Layer 4 of a small transformer language model trained on English Wikipedia (8 layers, counted from 0, width 128).
A neuron adds its activation times its output weights to the MLP's output. To switch it off is to set its activation to zero at one token and run the rest of the model.
A neuron's activation on a vector x is SiLU(gate . x) times (in . x), where the dot is the dot product.

Input weights of the MLP neurons that the questions are about. A number n stands for (n - 128) times 0.0054.
n30 gate: 152, 134, 117, 134, 90, 146, 140, 151, 158, 153, 93, 127, 109, 166, 133, 128, 112, 145, 160, 71, 149, 73, 112, 111, 134, 42, 103, 105, 102, 82, 140, 173, 59, 131, 159, 106, 120, 155, 145, 169, 151, 141, 109, 145, 164, 154, 153, 162, 138, 168, 92, 117, 108, 162, 137, 139, 165, 153, 168, 161, 223, 125, 134, 135, 162, 104, 99, 104, 165, 112, 130, 109, 148, 135, 119, 149, 153, 190, 101, 93, 139, 142, 147, 93, 94, 177, 175, 146, 131, 121, 101, 99, 85, 165, 101, 111, 140, 73, 115, 102, 200, 178, 120, 138, 152, 150, 157, 138, 161, 123, 121, 179, 155, 132, 110, 127, 166, 105, 89, 104, 74, 112, 122, 173, 140, 211, 106, 155
n115 gate: 100, 151, 144, 146, 125, 99, 187, 156, 95, 123, 109, 133, 169, 158, 110, 146, 128, 96, 130, 52, 144, 157, 123, 149, 155, 149, 94, 114, 92, 96, 160, 115, 109, 159, 110, 98, 142, 112, 98, 167, 120, 105, 126, 100, 113, 76, 161, 115, 127, 197, 116, 125, 176, 103, 93, 106, 136, 153, 83, 136, 189, 152, 55, 86, 112, 133, 140, 164, 119, 74, 86, 174, 81, 103, 116, 144, 119, 186, 124, 86, 179, 132, 152, 112, 127, 97, 184, 138, 121, 128, 148, 151, 212, 158, 103, 140, 130, 148, 126, 109, 102, 102, 149, 160, 126, 87, 139, 74, 110, 129, 99, 118, 64, 122, 109, 69, 150, 106, 94, 147, 141, 153, 140, 131, 92, 111, 71, 140
n137 gate: 99, 118, 162, 148, 125, 123, 143, 118, 161, 99, 139, 92, 122, 84, 115, 129, 144, 137, 92, 123, 133, 35, 101, 127, 125, 137, 78, 93, 146, 91, 169, 160, 29, 143, 69, 124, 113, 152, 126, 96, 128, 194, 145, 106, 102, 98, 143, 89, 95, 165, 115, 138, 81, 117, 109, 98, 116, 197, 181, 131, 153, 150, 118, 146, 117, 90, 118, 118, 179, 117, 91, 154, 163, 102, 109, 102, 110, 96, 142, 130, 150, 100, 185, 161, 141, 101, 155, 107, 89, 142, 154, 122, 154, 150, 134, 117, 140, 102, 144, 211, 161, 111, 79, 136, 130, 87, 132, 99, 35, 144, 75, 125, 106, 134, 93, 58, 135, 117, 115, 180, 150, 133, 199, 128, 107, 118, 122, 154
n157 gate: 132, 110, 78, 110, 184, 126, 131, 157, 146, 109, 125, 109, 154, 107, 104, 141, 170, 82, 155, 107, 85, 160, 170, 140, 137, 135, 124, 169, 136, 163, 108, 98, 166, 95, 93, 102, 83, 173, 95, 122, 70, 104, 110, 82, 119, 156, 150, 102, 134, 139, 122, 169, 140, 193, 214, 134, 141, 126, 131, 184, 128, 134, 139, 71, 91, 159, 94, 143, 190, 70, 91, 128, 102, 91, 145, 91, 165, 136, 180, 54, 131, 160, 121, 146, 130, 86, 143, 103, 63, 120, 130, 89, 100, 101, 110, 92, 156, 131, 107, 112, 145, 95, 93, 122, 85, 142, 163, 183, 91, 129, 120, 159, 120, 65, 83, 103, 108, 115, 89, 113, 60, 165, 168, 118, 90, 94, 132, 143
n250 gate: 169, 168, 109, 89, 93, 166, 131, 81, 120, 113, 150, 168, 121, 104, 143, 106, 160, 147, 155, 122, 101, 124, 132, 125, 115, 109, 116, 116, 177, 117, 106, 167, 97, 186, 106, 147, 153, 87, 189, 150, 138, 119, 81, 155, 159, 143, 123, 78, 155, 100, 105, 184, 120, 121, 148, 133, 158, 168, 107, 153, 164, 152, 49, 143, 151, 146, 93, 112, 95, 126, 109, 87, 148, 249, 104, 140, 170, 146, 140, 135, 167, 191, 120, 154, 168, 164, 124, 167, 160, 92, 161, 110, 98, 113, 174, 158, 132, 50, 69, 108, 201, 127, 56, 145, 173, 87, 129, 111, 170, 113, 142, 109, 161, 145, 176, 170, 77, 155, 141, 97, 94, 143, 113, 152, 140, 104, 130, 121
n30 in: 105, 132, 115, 150, 36, 81, 165, 161, 97, 122, 144, 99, 127, 161, 175, 175, 114, 90, 136, 192, 133, 99, 112, 191, 139, 81, 110, 203, 117, 99, 160, 195, 111, 157, 92, 136, 164, 126, 107, 142, 157, 157, 116, 92, 118, 179, 136, 126, 162, 155, 137, 161, 133, 108, 99, 86, 91, 129, 155, 153, 123, 137, 135, 128, 110, 165, 94, 101, 87, 146, 109, 193, 170, 128, 54, 133, 148, 129, 98, 109, 113, 104, 108, 67, 135, 170, 95, 139, 166, 120, 135, 144, 130, 141, 117, 169, 130, 115, 105, 92, 103, 102, 81, 149, 87, 139, 119, 113, 101, 140, 128, 119, 147, 170, 115, 74, 88, 108, 122, 196, 135, 97, 122, 200, 113, 131, 108, 156
n115 in: 130, 147, 139, 120, 103, 147, 120, 159, 117, 121, 92, 157, 117, 125, 192, 143, 67, 123, 165, 116, 113, 141, 104, 117, 78, 152, 109, 148, 122, 143, 201, 164, 94, 171, 161, 115, 130, 116, 112, 147, 155, 140, 148, 90, 93, 119, 156, 119, 143, 155, 170, 95, 168, 98, 127, 152, 131, 116, 154, 119, 120, 152, 102, 142, 74, 223, 128, 97, 140, 114, 138, 124, 95, 165, 121, 128, 161, 136, 88, 107, 77, 131, 163, 115, 144, 135, 120, 92, 105, 131, 121, 107, 115, 131, 170, 126, 181, 103, 116, 155, 192, 150, 89, 133, 121, 138, 166, 66, 179, 143, 136, 86, 133, 115, 138, 65, 179, 109, 176, 97, 181, 112, 87, 106, 183, 133, 122, 139
n137 in: 140, 138, 114, 85, 63, 111, 182, 132, 103, 129, 86, 140, 107, 165, 153, 77, 129, 117, 140, 147, 146, 196, 140, 101, 114, 168, 125, 195, 141, 162, 124, 132, 64, 99, 171, 134, 119, 129, 161, 155, 203, 85, 140, 153, 97, 197, 123, 58, 87, 156, 122, 155, 122, 108, 130, 113, 137, 115, 150, 147, 112, 110, 188, 96, 118, 183, 115, 157, 143, 109, 101, 70, 159, 153, 162, 183, 99, 197, 117, 132, 124, 148, 114, 137, 133, 102, 122, 175, 174, 115, 125, 187, 143, 193, 126, 141, 84, 155, 87, 115, 134, 137, 122, 135, 140, 179, 148, 176, 130, 152, 141, 136, 133, 121, 115, 60, 138, 108, 134, 121, 108, 112, 108, 130, 139, 138, 139, 151
n157 in: 130, 194, 103, 140, 34, 78, 156, 147, 167, 136, 148, 145, 97, 135, 156, 161, 141, 133, 73, 120, 178, 52, 120, 117, 129, 130, 120, 86, 143, 110, 67, 123, 122, 174, 118, 159, 124, 142, 160, 118, 114, 83, 162, 90, 100, 101, 146, 116, 119, 188, 130, 165, 95, 162, 107, 103, 132, 120, 56, 92, 109, 106, 175, 109, 161, 94, 161, 99, 103, 181, 134, 140, 164, 87, 171, 69, 125, 106, 114, 126, 153, 99, 156, 83, 101, 136, 108, 132, 94, 103, 96, 172, 143, 149, 130, 86, 121, 155, 126, 150, 107, 174, 104, 95, 145, 98, 106, 145, 160, 135, 147, 161, 162, 128, 142, 131, 94, 114, 109, 154, 192, 134, 103, 127, 164, 172, 129, 105
n250 in: 141, 187, 132, 87, 169, 131, 125, 79, 159, 113, 115, 206, 107, 137, 78, 111, 122, 113, 161, 189, 115, 116, 100, 166, 120, 89, 145, 135, 151, 90, 86, 119, 154, 102, 174, 144, 130, 140, 155, 122, 129, 112, 153, 152, 178, 153, 91, 56, 141, 112, 70, 152, 130, 91, 226, 101, 175, 146, 99, 166, 116, 150, 145, 122, 158, 174, 74, 142, 151, 122, 98, 73, 171, 203, 170, 114, 119, 112, 124, 151, 96, 130, 104, 172, 131, 147, 99, 166, 181, 79, 122, 113, 123, 107, 128, 118, 149, 86, 116, 135, 199, 103, 56, 105, 140, 112, 151, 76, 160, 92, 142, 70, 179, 149, 172, 114, 69, 144, 127, 118, 126, 122, 101, 138, 88, 70, 138, 148

Output weights of the MLP neurons that the questions are about. A number n stands for (n - 128) times 0.0088.
n30: 154, 132, 192, 13, 129, 139, 181, 119, 92, 22, 83, 210, 44, 128, 114, 124, 139, 119, 155, 133, 178, 208, 136, 113, 151, 95, 114, 117, 149, 181, 80, 89, 110, 147, 120, 106, 168, 148, 120, 149, 204, 191, 112, 42, 173, 241, 79, 158, 65, 103, 137, 137, 89, 117, 86, 151, 112, 204, 126, 114, 132, 101, 99, 96, 106, 84, 84, 127, 167, 96, 81, 156, 139, 146, 102, 106, 162, 114, 159, 93, 176, 126, 86, 140, 114, 219, 60, 144, 109, 170, 151, 163, 114, 165, 69, 155, 177, 102, 143, 100, 78, 28, 106, 141, 86, 147, 103, 148, 185, 121, 155, 84, 157, 79, 137, 157, 114, 156, 50, 193, 73, 128, 166, 168, 76, 93, 44, 181
n115: 100, 112, 122, 87, 166, 165, 157, 164, 111, 147, 94, 113, 172, 123, 109, 99, 217, 175, 135, 152, 90, 115, 110, 159, 70, 145, 104, 143, 92, 137, 46, 133, 119, 114, 99, 119, 140, 120, 105, 133, 92, 101, 122, 154, 143, 149, 107, 137, 124, 75, 142, 144, 134, 147, 124, 181, 176, 202, 77, 134, 153, 143, 94, 145, 142, 129, 87, 133, 88, 133, 102, 160, 141, 191, 141, 83, 150, 141, 115, 127, 118, 203, 115, 115, 82, 86, 144, 166, 126, 100, 115, 83, 119, 133, 86, 141, 114, 170, 82, 109, 187, 151, 57, 146, 134, 82, 160, 155, 110, 142, 96, 150, 92, 175, 188, 148, 149, 143, 121, 69, 129, 116, 127, 141, 166, 71, 98, 138
n137: 134, 179, 143, 170, 174, 93, 166, 90, 108, 166, 93, 93, 65, 57, 6, 151, 163, 126, 183, 123, 135, 149, 131, 83, 168, 155, 153, 115, 138, 221, 83, 139, 125, 183, 158, 202, 157, 175, 103, 94, 190, 172, 109, 105, 140, 38, 141, 151, 86, 170, 147, 98, 77, 106, 108, 125, 148, 118, 144, 139, 125, 122, 98, 126, 53, 128, 126, 188, 195, 144, 97, 93, 96, 111, 151, 152, 122, 125, 111, 40, 149, 117, 152, 166, 138, 106, 157, 147, 103, 144, 179, 215, 122, 90, 180, 109, 200, 192, 61, 117, 85, 162, 199, 136, 207, 88, 102, 155, 134, 155, 172, 161, 148, 57, 119, 123, 170, 75, 150, 104, 142, 228, 94, 129, 78, 220, 190, 136
n157: 149, 209, 114, 79, 61, 119, 164, 164, 94, 126, 121, 173, 124, 136, 146, 113, 126, 141, 98, 92, 124, 188, 131, 180, 90, 104, 192, 72, 43, 162, 129, 161, 130, 152, 145, 154, 145, 155, 105, 115, 125, 217, 178, 145, 58, 105, 138, 164, 126, 125, 183, 128, 139, 176, 162, 153, 165, 99, 145, 156, 141, 168, 140, 102, 117, 133, 115, 93, 80, 131, 144, 88, 88, 74, 149, 55, 156, 95, 99, 96, 138, 120, 93, 155, 106, 143, 86, 132, 121, 111, 137, 98, 105, 135, 91, 14, 102, 175, 141, 112, 105, 149, 160, 109, 123, 90, 91, 111, 191, 175, 163, 154, 138, 118, 151, 139, 156, 95, 163, 107, 168, 134, 161, 119, 132, 120, 154, 101
n250: 174, 111, 49, 110, 160, 89, 143, 87, 190, 104, 145, 172, 92, 118, 152, 119, 142, 64, 102, 176, 152, 150, 164, 102, 119, 114, 130, 161, 192, 73, 146, 129, 164, 140, 80, 116, 97, 122, 165, 134, 90, 140, 113, 124, 203, 219, 139, 162, 128, 173, 66, 115, 109, 97, 138, 114, 154, 29, 143, 194, 128, 135, 33, 153, 129, 160, 90, 128, 112, 216, 168, 126, 201, 190, 76, 165, 92, 151, 197, 119, 152, 205, 88, 181, 159, 84, 82, 183, 149, 122, 122, 128, 45, 32, 162, 154, 124, 97, 192, 156, 181, 126, 98, 118, 150, 129, 144, 174, 137, 41, 117, 92, 180, 131, 170, 122, 84, 170, 142, 138, 142, 87, 112, 98, 101, 175, 71, 92

Each question names a token from some text and the token that comes next. It shows the vector x that enters the MLP there. A number n stands for (n - 128) times 0.022.

Then comes g, the gradient of the next token's log-probability with respect to the MLP's output, scaled to length 1. A neuron's effect is roughly proportional to its activation times (output weights . g). A number n stands for (n - 128) times 0.003.

" army", then " officer"
x: 132, 126, 158, 105, 126, 141, 146, 134, 124, 108, 144, 112, 126, 137, 157, 111, 126, 216, 108, 112, 122, 158, 98, 99, 125, 78, 171, 97, 138, 136, 178, 133, 165, 93, 101, 133, 109, 128, 100, 96, 147, 126, 95, 159, 99, 127, 82, 115, 133, 134, 130, 153, 102, 166, 146, 110, 122, 65, 100, 126, 95, 144, 141, 138, 107, 144, 134, 179, 167, 163, 158, 140, 168, 148, 156, 95, 109, 145, 108, 112, 173, 89, 108, 120, 109, 111, 95, 138, 160, 169, 164, 146, 162, 169, 146, 67, 88, 129, 127, 129, 150, 143, 111, 130, 104, 111, 84, 119, 138, 159, 146, 149, 150, 153, 104, 118, 123, 115, 66, 163, 121, 93, 68, 98, 162, 118, 105, 145
g: 134, 157, 115, 117, 172, 160, 141, 149, 142, 124, 79, 181, 122, 183, 122, 91, 120, 172, 121, 152, 123, 91, 113, 123, 152, 74, 91, 115, 138, 113, 107, 115, 160, 176, 164, 192, 116, 131, 144, 119, 130, 100, 86, 129, 178, 138, 105, 95, 111, 127, 91, 110, 99, 74, 128, 131, 135, 161, 203, 120, 94, 144, 123, 165, 99, 118, 155, 220, 127, 137, 101, 107, 168, 112, 115, 115, 169, 118, 88, 101, 132, 141, 123, 160, 141, 94, 126, 154, 47, 120, 132, 96, 178, 109, 163, 125, 196, 106, 154, 148, 140, 148, 156, 102, 101, 136, 136, 100, 130, 111, 113, 84, 109, 152, 140, 80, 81, 117, 99, 108, 128, 134, 103, 133, 121, 104, 146, 164
Switching off which neuron hurts the next token most? n157

".", then "\n\n"
x: 153, 140, 159, 166, 101, 121, 170, 135, 127, 150, 140, 103, 143, 133, 162, 139, 137, 152, 94, 93, 166, 181, 128, 136, 145, 161, 94, 155, 115, 145, 212, 156, 85, 118, 66, 166, 164, 127, 112, 127, 107, 112, 88, 157, 111, 165, 65, 109, 98, 122, 98, 148, 118, 142, 116, 106, 120, 122, 117, 122, 152, 110, 99, 141, 167, 167, 134, 151, 102, 94, 149, 147, 130, 148, 116, 103, 117, 119, 149, 96, 125, 115, 127, 109, 112, 186, 116, 126, 94, 146, 191, 136, 119, 89, 114, 104, 139, 103, 110, 112, 115, 128, 131, 188, 106, 138, 164, 101, 143, 117, 162, 113, 149, 131, 112, 173, 166, 106, 150, 108, 140, 121, 72, 138, 124, 140, 110, 202
g: 112, 141, 115, 159, 134, 139, 172, 116, 146, 228, 88, 121, 127, 148, 163, 102, 131, 111, 115, 126, 153, 149, 146, 140, 124, 158, 96, 109, 108, 100, 117, 109, 71, 146, 104, 69, 129, 104, 111, 146, 117, 120, 133, 129, 98, 131, 153, 169, 125, 163, 101, 142, 155, 105, 85, 129, 143, 135, 124, 92, 136, 130, 166, 186, 113, 135, 87, 72, 167, 140, 107, 169, 32, 169, 132, 87, 86, 105, 115, 132, 145, 89, 108, 84, 113, 94, 168, 169, 94, 140, 158, 136, 112, 113, 93, 97, 152, 99, 132, 149, 140, 111, 115, 142, 133, 88, 94, 118, 148, 102, 86, 143, 125, 160, 133, 141, 143, 110, 100, 114, 194, 113, 154, 46, 96, 119, 108, 104
Switching off which neuron hurts the next token most? n115

" and", then " 24"
x: 117, 122, 125, 91, 157, 104, 152, 129, 174, 158, 120, 150, 151, 149, 132, 128, 130, 155, 119, 120, 177, 143, 117, 141, 135, 99, 132, 136, 153, 143, 190, 106, 85, 95, 117, 120, 121, 187, 155, 115, 144, 138, 92, 153, 137, 130, 105, 154, 99, 122, 152, 94, 156, 138, 89, 129, 125, 96, 111, 111, 154, 129, 168, 174, 191, 97, 134, 155, 146, 80, 153, 130, 124, 139, 136, 149, 133, 169, 131, 151, 95, 113, 127, 121, 144, 148, 159, 93, 116, 125, 191, 163, 107, 109, 125, 68, 134, 144, 84, 115, 112, 126, 99, 93, 163, 162, 131, 101, 169, 108, 119, 182, 147, 146, 102, 179, 159, 162, 153, 118, 170, 141, 123, 75, 89, 165, 133, 173
g: 133, 143, 99, 136, 126, 155, 153, 76, 143, 201, 151, 179, 124, 129, 104, 140, 159, 191, 167, 151, 92, 115, 91, 188, 145, 157, 204, 117, 157, 174, 213, 125, 117, 146, 135, 123, 121, 165, 96, 86, 112, 128, 128, 153, 127, 104, 98, 124, 176, 110, 135, 122, 115, 114, 120, 146, 130, 166, 138, 58, 148, 89, 71, 140, 125, 123, 129, 149, 114, 123, 133, 148, 145, 119, 102, 151, 130, 113, 124, 146, 136, 145, 166, 161, 160, 97, 180, 104, 154, 95, 134, 139, 112, 119, 122, 151, 195, 125, 162, 82, 145, 123, 114, 79, 137, 89, 154, 100, 128, 163, 154, 140, 183, 132, 151, 101, 119, 81, 97, 154, 98, 81, 138, 128, 149, 164, 136, 110
Switching off which neuron hurts the next token most? n30

" R", then "inal"
x: 148, 99, 150, 140, 178, 137, 87, 142, 115, 137, 105, 144, 149, 119, 147, 126, 91, 179, 109, 115, 167, 112, 113, 123, 115, 156, 199, 111, 98, 178, 130, 126, 203, 141, 141, 132, 131, 109, 123, 137, 146, 151, 109, 94, 156, 126, 95, 141, 61, 99, 110, 113, 135, 124, 79, 161, 122, 138, 141, 89, 101, 84, 164, 117, 90, 114, 125, 131, 105, 141, 162, 93, 153, 125, 129, 130, 123, 187, 194, 110, 147, 70, 144, 118, 165, 164, 140, 172, 74, 124, 166, 124, 129, 179, 104, 139, 104, 150, 115, 134, 166, 95, 132, 167, 161, 117, 120, 143, 133, 171, 110, 97, 123, 100, 143, 167, 116, 128, 166, 145, 128, 138, 110, 95, 118, 130, 125, 171
g: 111, 89, 109, 176, 146, 54, 91, 175, 123, 117, 120, 147, 107, 132, 158, 118, 144, 86, 94, 159, 129, 141, 165, 162, 154, 118, 140, 140, 100, 149, 119, 86, 131, 122, 91, 163, 105, 175, 114, 70, 118, 121, 143, 141, 132, 145, 163, 150, 118, 82, 156, 58, 62, 164, 115, 150, 155, 122, 83, 117, 89, 131, 135, 95, 146, 82, 143, 130, 114, 144, 87, 87, 167, 195, 129, 174, 99, 124, 163, 84, 82, 133, 101, 146, 116, 115, 116, 106, 93, 153, 84, 130, 99, 124, 180, 146, 131, 140, 103, 113, 151, 129, 108, 100, 144, 148, 96, 87, 116, 75, 107, 132, 147, 135, 138, 108, 125, 127, 84, 97, 82, 100, 185, 127, 100, 98, 94, 120
Switching off which neuron hurts the next token most? n250

"ho", then "ur"
x: 104, 87, 135, 124, 102, 125, 134, 158, 104, 108, 94, 88, 131, 81, 71, 120, 146, 83, 116, 124, 144, 132, 154, 105, 113, 160, 105, 121, 169, 161, 147, 118, 193, 155, 120, 144, 149, 125, 150, 121, 159, 129, 117, 94, 137, 143, 147, 166, 206, 121, 166, 120, 148, 142, 148, 74, 94, 146, 143, 114, 83, 125, 124, 173, 133, 173, 142, 80, 143, 80, 148, 130, 103, 121, 143, 102, 123, 142, 140, 143, 141, 133, 130, 96, 91, 137, 137, 127, 78, 86, 127, 162, 154, 95, 109, 126, 138, 187, 65, 149, 150, 119, 140, 111, 118, 63, 138, 105, 168, 127, 136, 120, 159, 113, 139, 63, 67, 108, 127, 113, 133, 62, 129, 127, 168, 113, 169, 83
g: 153, 105, 124, 129, 127, 105, 103, 162, 121, 83, 139, 127, 83, 110, 97, 128, 88, 134, 159, 150, 143, 167, 144, 106, 176, 101, 108, 158, 146, 115, 127, 98, 118, 144, 39, 92, 120, 143, 198, 113, 130, 192, 103, 130, 109, 92, 141, 120, 112, 105, 96, 101, 147, 153, 115, 72, 99, 132, 170, 95, 160, 59, 150, 164, 154, 64, 167, 162, 131, 68, 176, 94, 112, 132, 123, 135, 147, 126, 105, 126, 143, 150, 136, 135, 107, 146, 47, 168, 97, 162, 187, 116, 135, 123, 132, 109, 127, 137, 96, 156, 165, 96, 128, 166, 149, 97, 121, 127, 146, 127, 143, 139, 115, 108, 116, 134, 113, 160, 57, 164, 102, 155, 93, 119, 127, 115, 106, 116
Which neuron, switched off, raises the next token's probability most? n157

" to", then " Sam"
x: 171, 152, 142, 83, 117, 107, 159, 111, 188, 120, 137, 86, 158, 157, 107, 109, 147, 123, 114, 149, 165, 151, 134, 129, 100, 65, 97, 140, 138, 158, 132, 80, 129, 146, 113, 122, 126, 105, 132, 149, 146, 119, 106, 168, 144, 152, 152, 126, 49, 95, 98, 114, 122, 124, 107, 129, 109, 106, 166, 145, 88, 78, 149, 102, 165, 183, 117, 126, 117, 134, 93, 139, 148, 163, 160, 114, 142, 145, 128, 142, 135, 116, 142, 113, 127, 154, 148, 98, 122, 110, 161, 108, 96, 88, 131, 155, 73, 104, 130, 158, 131, 106, 100, 165, 89, 134, 117, 125, 172, 84, 118, 124, 124, 147, 100, 180, 116, 106, 123, 104, 136, 116, 109, 88, 158, 112, 118, 140
g: 151, 119, 128, 126, 117, 92, 114, 72, 124, 128, 67, 137, 137, 95, 108, 132, 149, 117, 127, 141, 132, 136, 116, 178, 166, 175, 159, 153, 116, 185, 122, 152, 167, 140, 171, 136, 136, 164, 116, 119, 149, 140, 137, 133, 91, 163, 115, 169, 101, 102, 109, 143, 91, 136, 118, 59, 74, 139, 176, 86, 127, 118, 97, 117, 112, 152, 133, 152, 122, 141, 147, 82, 173, 142, 114, 135, 95, 128, 150, 144, 127, 107, 182, 111, 170, 121, 159, 163, 93, 176, 156, 93, 179, 110, 146, 145, 116, 92, 125, 114, 144, 141, 150, 105, 137, 134, 171, 199, 151, 139, 151, 107, 131, 109, 193, 135, 89, 97, 146, 129, 118, 57, 186, 105, 186, 138, 132, 67
Switching off which neuron hurts the next token most? n250

" a", then " Vis"
x: 114, 131, 120, 139, 158, 146, 113, 88, 184, 78, 126, 171, 158, 144, 99, 110, 151, 163, 123, 135, 181, 166, 132, 173, 125, 123, 120, 152, 212, 146, 132, 134, 146, 137, 166, 78, 125, 97, 132, 152, 143, 86, 117, 126, 143, 114, 106, 117, 111, 104, 127, 128, 94, 133, 139, 157, 164, 139, 113, 132, 60, 99, 161, 122, 171, 128, 148, 113, 135, 143, 121, 125, 157, 142, 115, 80, 155, 171, 119, 128, 111, 84, 109, 147, 168, 115, 122, 169, 166, 134, 178, 122, 125, 81, 134, 114, 148, 81, 134, 115, 143, 112, 93, 135, 133, 104, 127, 126, 134, 137, 110, 116, 167, 123, 92, 129, 126, 123, 132, 124, 124, 138, 49, 119, 132, 97, 141, 138
g: 128, 129, 127, 111, 111, 110, 151, 100, 141, 172, 141, 161, 95, 93, 66, 112, 124, 133, 110, 126, 107, 116, 107, 105, 139, 100, 150, 156, 74, 161, 103, 85, 120, 133, 162, 145, 101, 164, 131, 110, 126, 89, 69, 132, 170, 102, 184, 170, 118, 150, 125, 77, 113, 207, 138, 92, 117, 155, 152, 141, 122, 134, 130, 124, 130, 131, 121, 115, 90, 154, 150, 111, 140, 126, 122, 136, 161, 129, 125, 92, 149, 158, 127, 107, 180, 163, 158, 126, 113, 113, 124, 93, 149, 149, 157, 173, 136, 181, 134, 127, 135, 184, 128, 151, 147, 173, 148, 167, 140, 99, 175, 102, 119, 97, 103, 33, 151, 89, 106, 68, 69, 75, 131, 114, 159, 155, 94, 152
Switching off which neuron hurts the next token most? n250

"oon", then " Creek"
x: 119, 127, 95, 118, 144, 118, 152, 152, 127, 172, 113, 158, 113, 132, 132, 113, 114, 92, 108, 142, 112, 162, 89, 202, 139, 134, 107, 121, 167, 181, 150, 122, 182, 157, 93, 118, 167, 133, 121, 96, 164, 139, 138, 146, 100, 111, 75, 132, 154, 160, 103, 98, 135, 154, 142, 150, 97, 69, 129, 97, 92, 107, 112, 163, 87, 142, 126, 140, 114, 97, 187, 157, 117, 185, 70, 88, 137, 134, 151, 109, 163, 138, 162, 120, 117, 164, 152, 120, 107, 107, 149, 147, 122, 182, 129, 151, 122, 112, 92, 130, 88, 154, 136, 87, 185, 156, 119, 99, 123, 100, 137, 156, 145, 96, 123, 96, 162, 151, 138, 166, 114, 112, 110, 134, 183, 97, 116, 128
g: 165, 125, 102, 114, 83, 132, 152, 123, 121, 150, 113, 168, 111, 129, 165, 129, 102, 68, 131, 144, 118, 133, 106, 143, 112, 100, 111, 119, 83, 100, 119, 115, 127, 111, 162, 74, 65, 104, 150, 97, 106, 99, 142, 169, 97, 173, 102, 129, 96, 117, 124, 102, 153, 213, 88, 149, 137, 126, 77, 113, 99, 132, 134, 73, 104, 156, 120, 162, 157, 140, 156, 85, 143, 147, 131, 139, 142, 167, 125, 148, 142, 168, 122, 131, 77, 119, 130, 134, 149, 112, 159, 113, 42, 132, 120, 138, 140, 71, 85, 120, 165, 89, 123, 176, 111, 149, 165, 111, 147, 179, 150, 139, 124, 163, 136, 163, 86, 148, 103, 84, 104, 120, 127, 211, 139, 105, 118, 165
Switching off which neuron hurts the next token most? n115

" completed", then " his"
x: 141, 70, 146, 102, 176, 144, 114, 103, 170, 125, 126, 135, 125, 111, 118, 105, 68, 189, 98, 172, 125, 102, 88, 113, 105, 131, 119, 128, 152, 144, 145, 133, 118, 135, 96, 132, 120, 56, 110, 98, 123, 128, 131, 105, 119, 133, 98, 127, 127, 114, 128, 100, 141, 115, 171, 129, 67, 91, 127, 124, 100, 85, 133, 153, 153, 83, 150, 106, 135, 109, 160, 145, 128, 132, 147, 127, 120, 143, 132, 147, 198, 61, 153, 93, 158, 131, 148, 90, 153, 191, 134, 159, 121, 142, 161, 173, 140, 134, 132, 138, 145, 110, 102, 184, 95, 135, 110, 81, 114, 89, 90, 125, 148, 170, 105, 149, 174, 129, 145, 169, 119, 104, 123, 105, 154, 132, 146, 154
g: 88, 109, 129, 97, 139, 104, 119, 134, 89, 161, 126, 84, 136, 78, 98, 109, 162, 159, 103, 117, 83, 130, 187, 115, 129, 117, 123, 154, 134, 136, 75, 133, 98, 71, 101, 161, 165, 145, 138, 145, 92, 157, 105, 125, 101, 118, 85, 147, 72, 121, 107, 113, 108, 170, 147, 98, 131, 127, 126, 87, 158, 102, 144, 95, 191, 77, 117, 136, 126, 109, 121, 178, 144, 72, 149, 93, 133, 89, 85, 144, 116, 121, 185, 100, 150, 117, 134, 175, 115, 171, 142, 170, 206, 103, 137, 111, 157, 137, 87, 204, 94, 122, 146, 132, 129, 124, 138, 131, 143, 121, 206, 149, 151, 184, 149, 119, 104, 128, 114, 129, 106, 119, 109, 116, 129, 110, 91, 124
Which neuron, switched off, raises the next token's probability most? n137

",", then " then"
x: 155, 115, 149, 91, 93, 83, 143, 185, 105, 163, 135, 112, 146, 164, 125, 147, 71, 113, 119, 166, 149, 160, 148, 141, 104, 115, 144, 160, 115, 166, 165, 132, 143, 163, 103, 158, 148, 108, 130, 126, 104, 130, 149, 107, 145, 124, 126, 95, 132, 120, 132, 146, 170, 106, 123, 157, 113, 96, 141, 138, 98, 124, 93, 155, 149, 119, 119, 137, 123, 143, 126, 146, 128, 133, 109, 111, 163, 110, 143, 117, 117, 78, 132, 118, 132, 171, 115, 89, 124, 143, 148, 160, 126, 109, 103, 123, 115, 188, 134, 129, 144, 111, 58, 150, 110, 154, 97, 146, 100, 133, 119, 160, 145, 120, 75, 143, 117, 119, 143, 135, 151, 132, 140, 106, 136, 131, 112, 153
g: 114, 116, 126, 94, 128, 165, 166, 175, 121, 134, 127, 109, 124, 170, 105, 152, 149, 214, 138, 72, 133, 137, 156, 149, 90, 109, 98, 164, 118, 149, 120, 96, 133, 115, 199, 147, 103, 107, 159, 115, 80, 135, 118, 113, 165, 142, 82, 147, 102, 140, 157, 89, 141, 134, 135, 190, 171, 151, 75, 104, 172, 164, 163, 137, 138, 89, 133, 123, 125, 164, 152, 129, 156, 106, 119, 175, 106, 150, 108, 168, 61, 144, 105, 114, 83, 124, 135, 130, 77, 112, 140, 146, 191, 145, 105, 172, 110, 124, 142, 133, 147, 145, 121, 66, 114, 142, 161, 95, 117, 146, 86, 147, 117, 167, 98, 174, 127, 162, 172, 75, 119, 138, 122, 150, 143, 130, 148, 92
Which neuron, switched off, raises the next token's probability most? n250

" families", then " living"
x: 151, 87, 171, 136, 139, 140, 157, 132, 134, 166, 158, 145, 157, 136, 124, 107, 115, 162, 74, 142, 153, 169, 41, 106, 147, 125, 163, 147, 146, 122, 128, 118, 85, 105, 108, 111, 124, 132, 100, 144, 173, 119, 117, 154, 102, 121, 114, 98, 131, 130, 113, 147, 99, 125, 123, 91, 128, 60, 107, 92, 145, 123, 153, 137, 132, 99, 111, 130, 114, 150, 133, 114, 129, 145, 151, 64, 118, 121, 120, 102, 104, 100, 101, 92, 118, 149, 115, 78, 89, 141, 160, 135, 113, 124, 190, 54, 110, 76, 98, 158, 130, 92, 129, 132, 87, 118, 138, 125, 171, 191, 118, 160, 190, 134, 121, 166, 112, 173, 105, 131, 122, 116, 71, 86, 156, 158, 96, 104
g: 127, 144, 158, 146, 94, 198, 122, 89, 128, 98, 133, 154, 142, 141, 61, 144, 123, 123, 129, 106, 107, 151, 124, 215, 136, 78, 183, 117, 150, 121, 128, 106, 123, 139, 100, 119, 105, 152, 128, 143, 115, 128, 118, 142, 147, 172, 107, 174, 148, 102, 70, 117, 111, 96, 123, 159, 151, 158, 139, 66, 113, 161, 122, 110, 95, 136, 121, 73, 130, 110, 18, 139, 159, 104, 129, 149, 128, 161, 168, 140, 171, 126, 156, 115, 168, 140, 147, 79, 166, 136, 124, 146, 116, 143, 137, 85, 139, 98, 138, 116, 193, 165, 121, 136, 168, 166, 158, 128, 99, 129, 102, 98, 127, 125, 107, 127, 69, 174, 142, 105, 72, 154, 113, 137, 126, 108, 135, 145
Switching off which neuron hurts the next token most? n157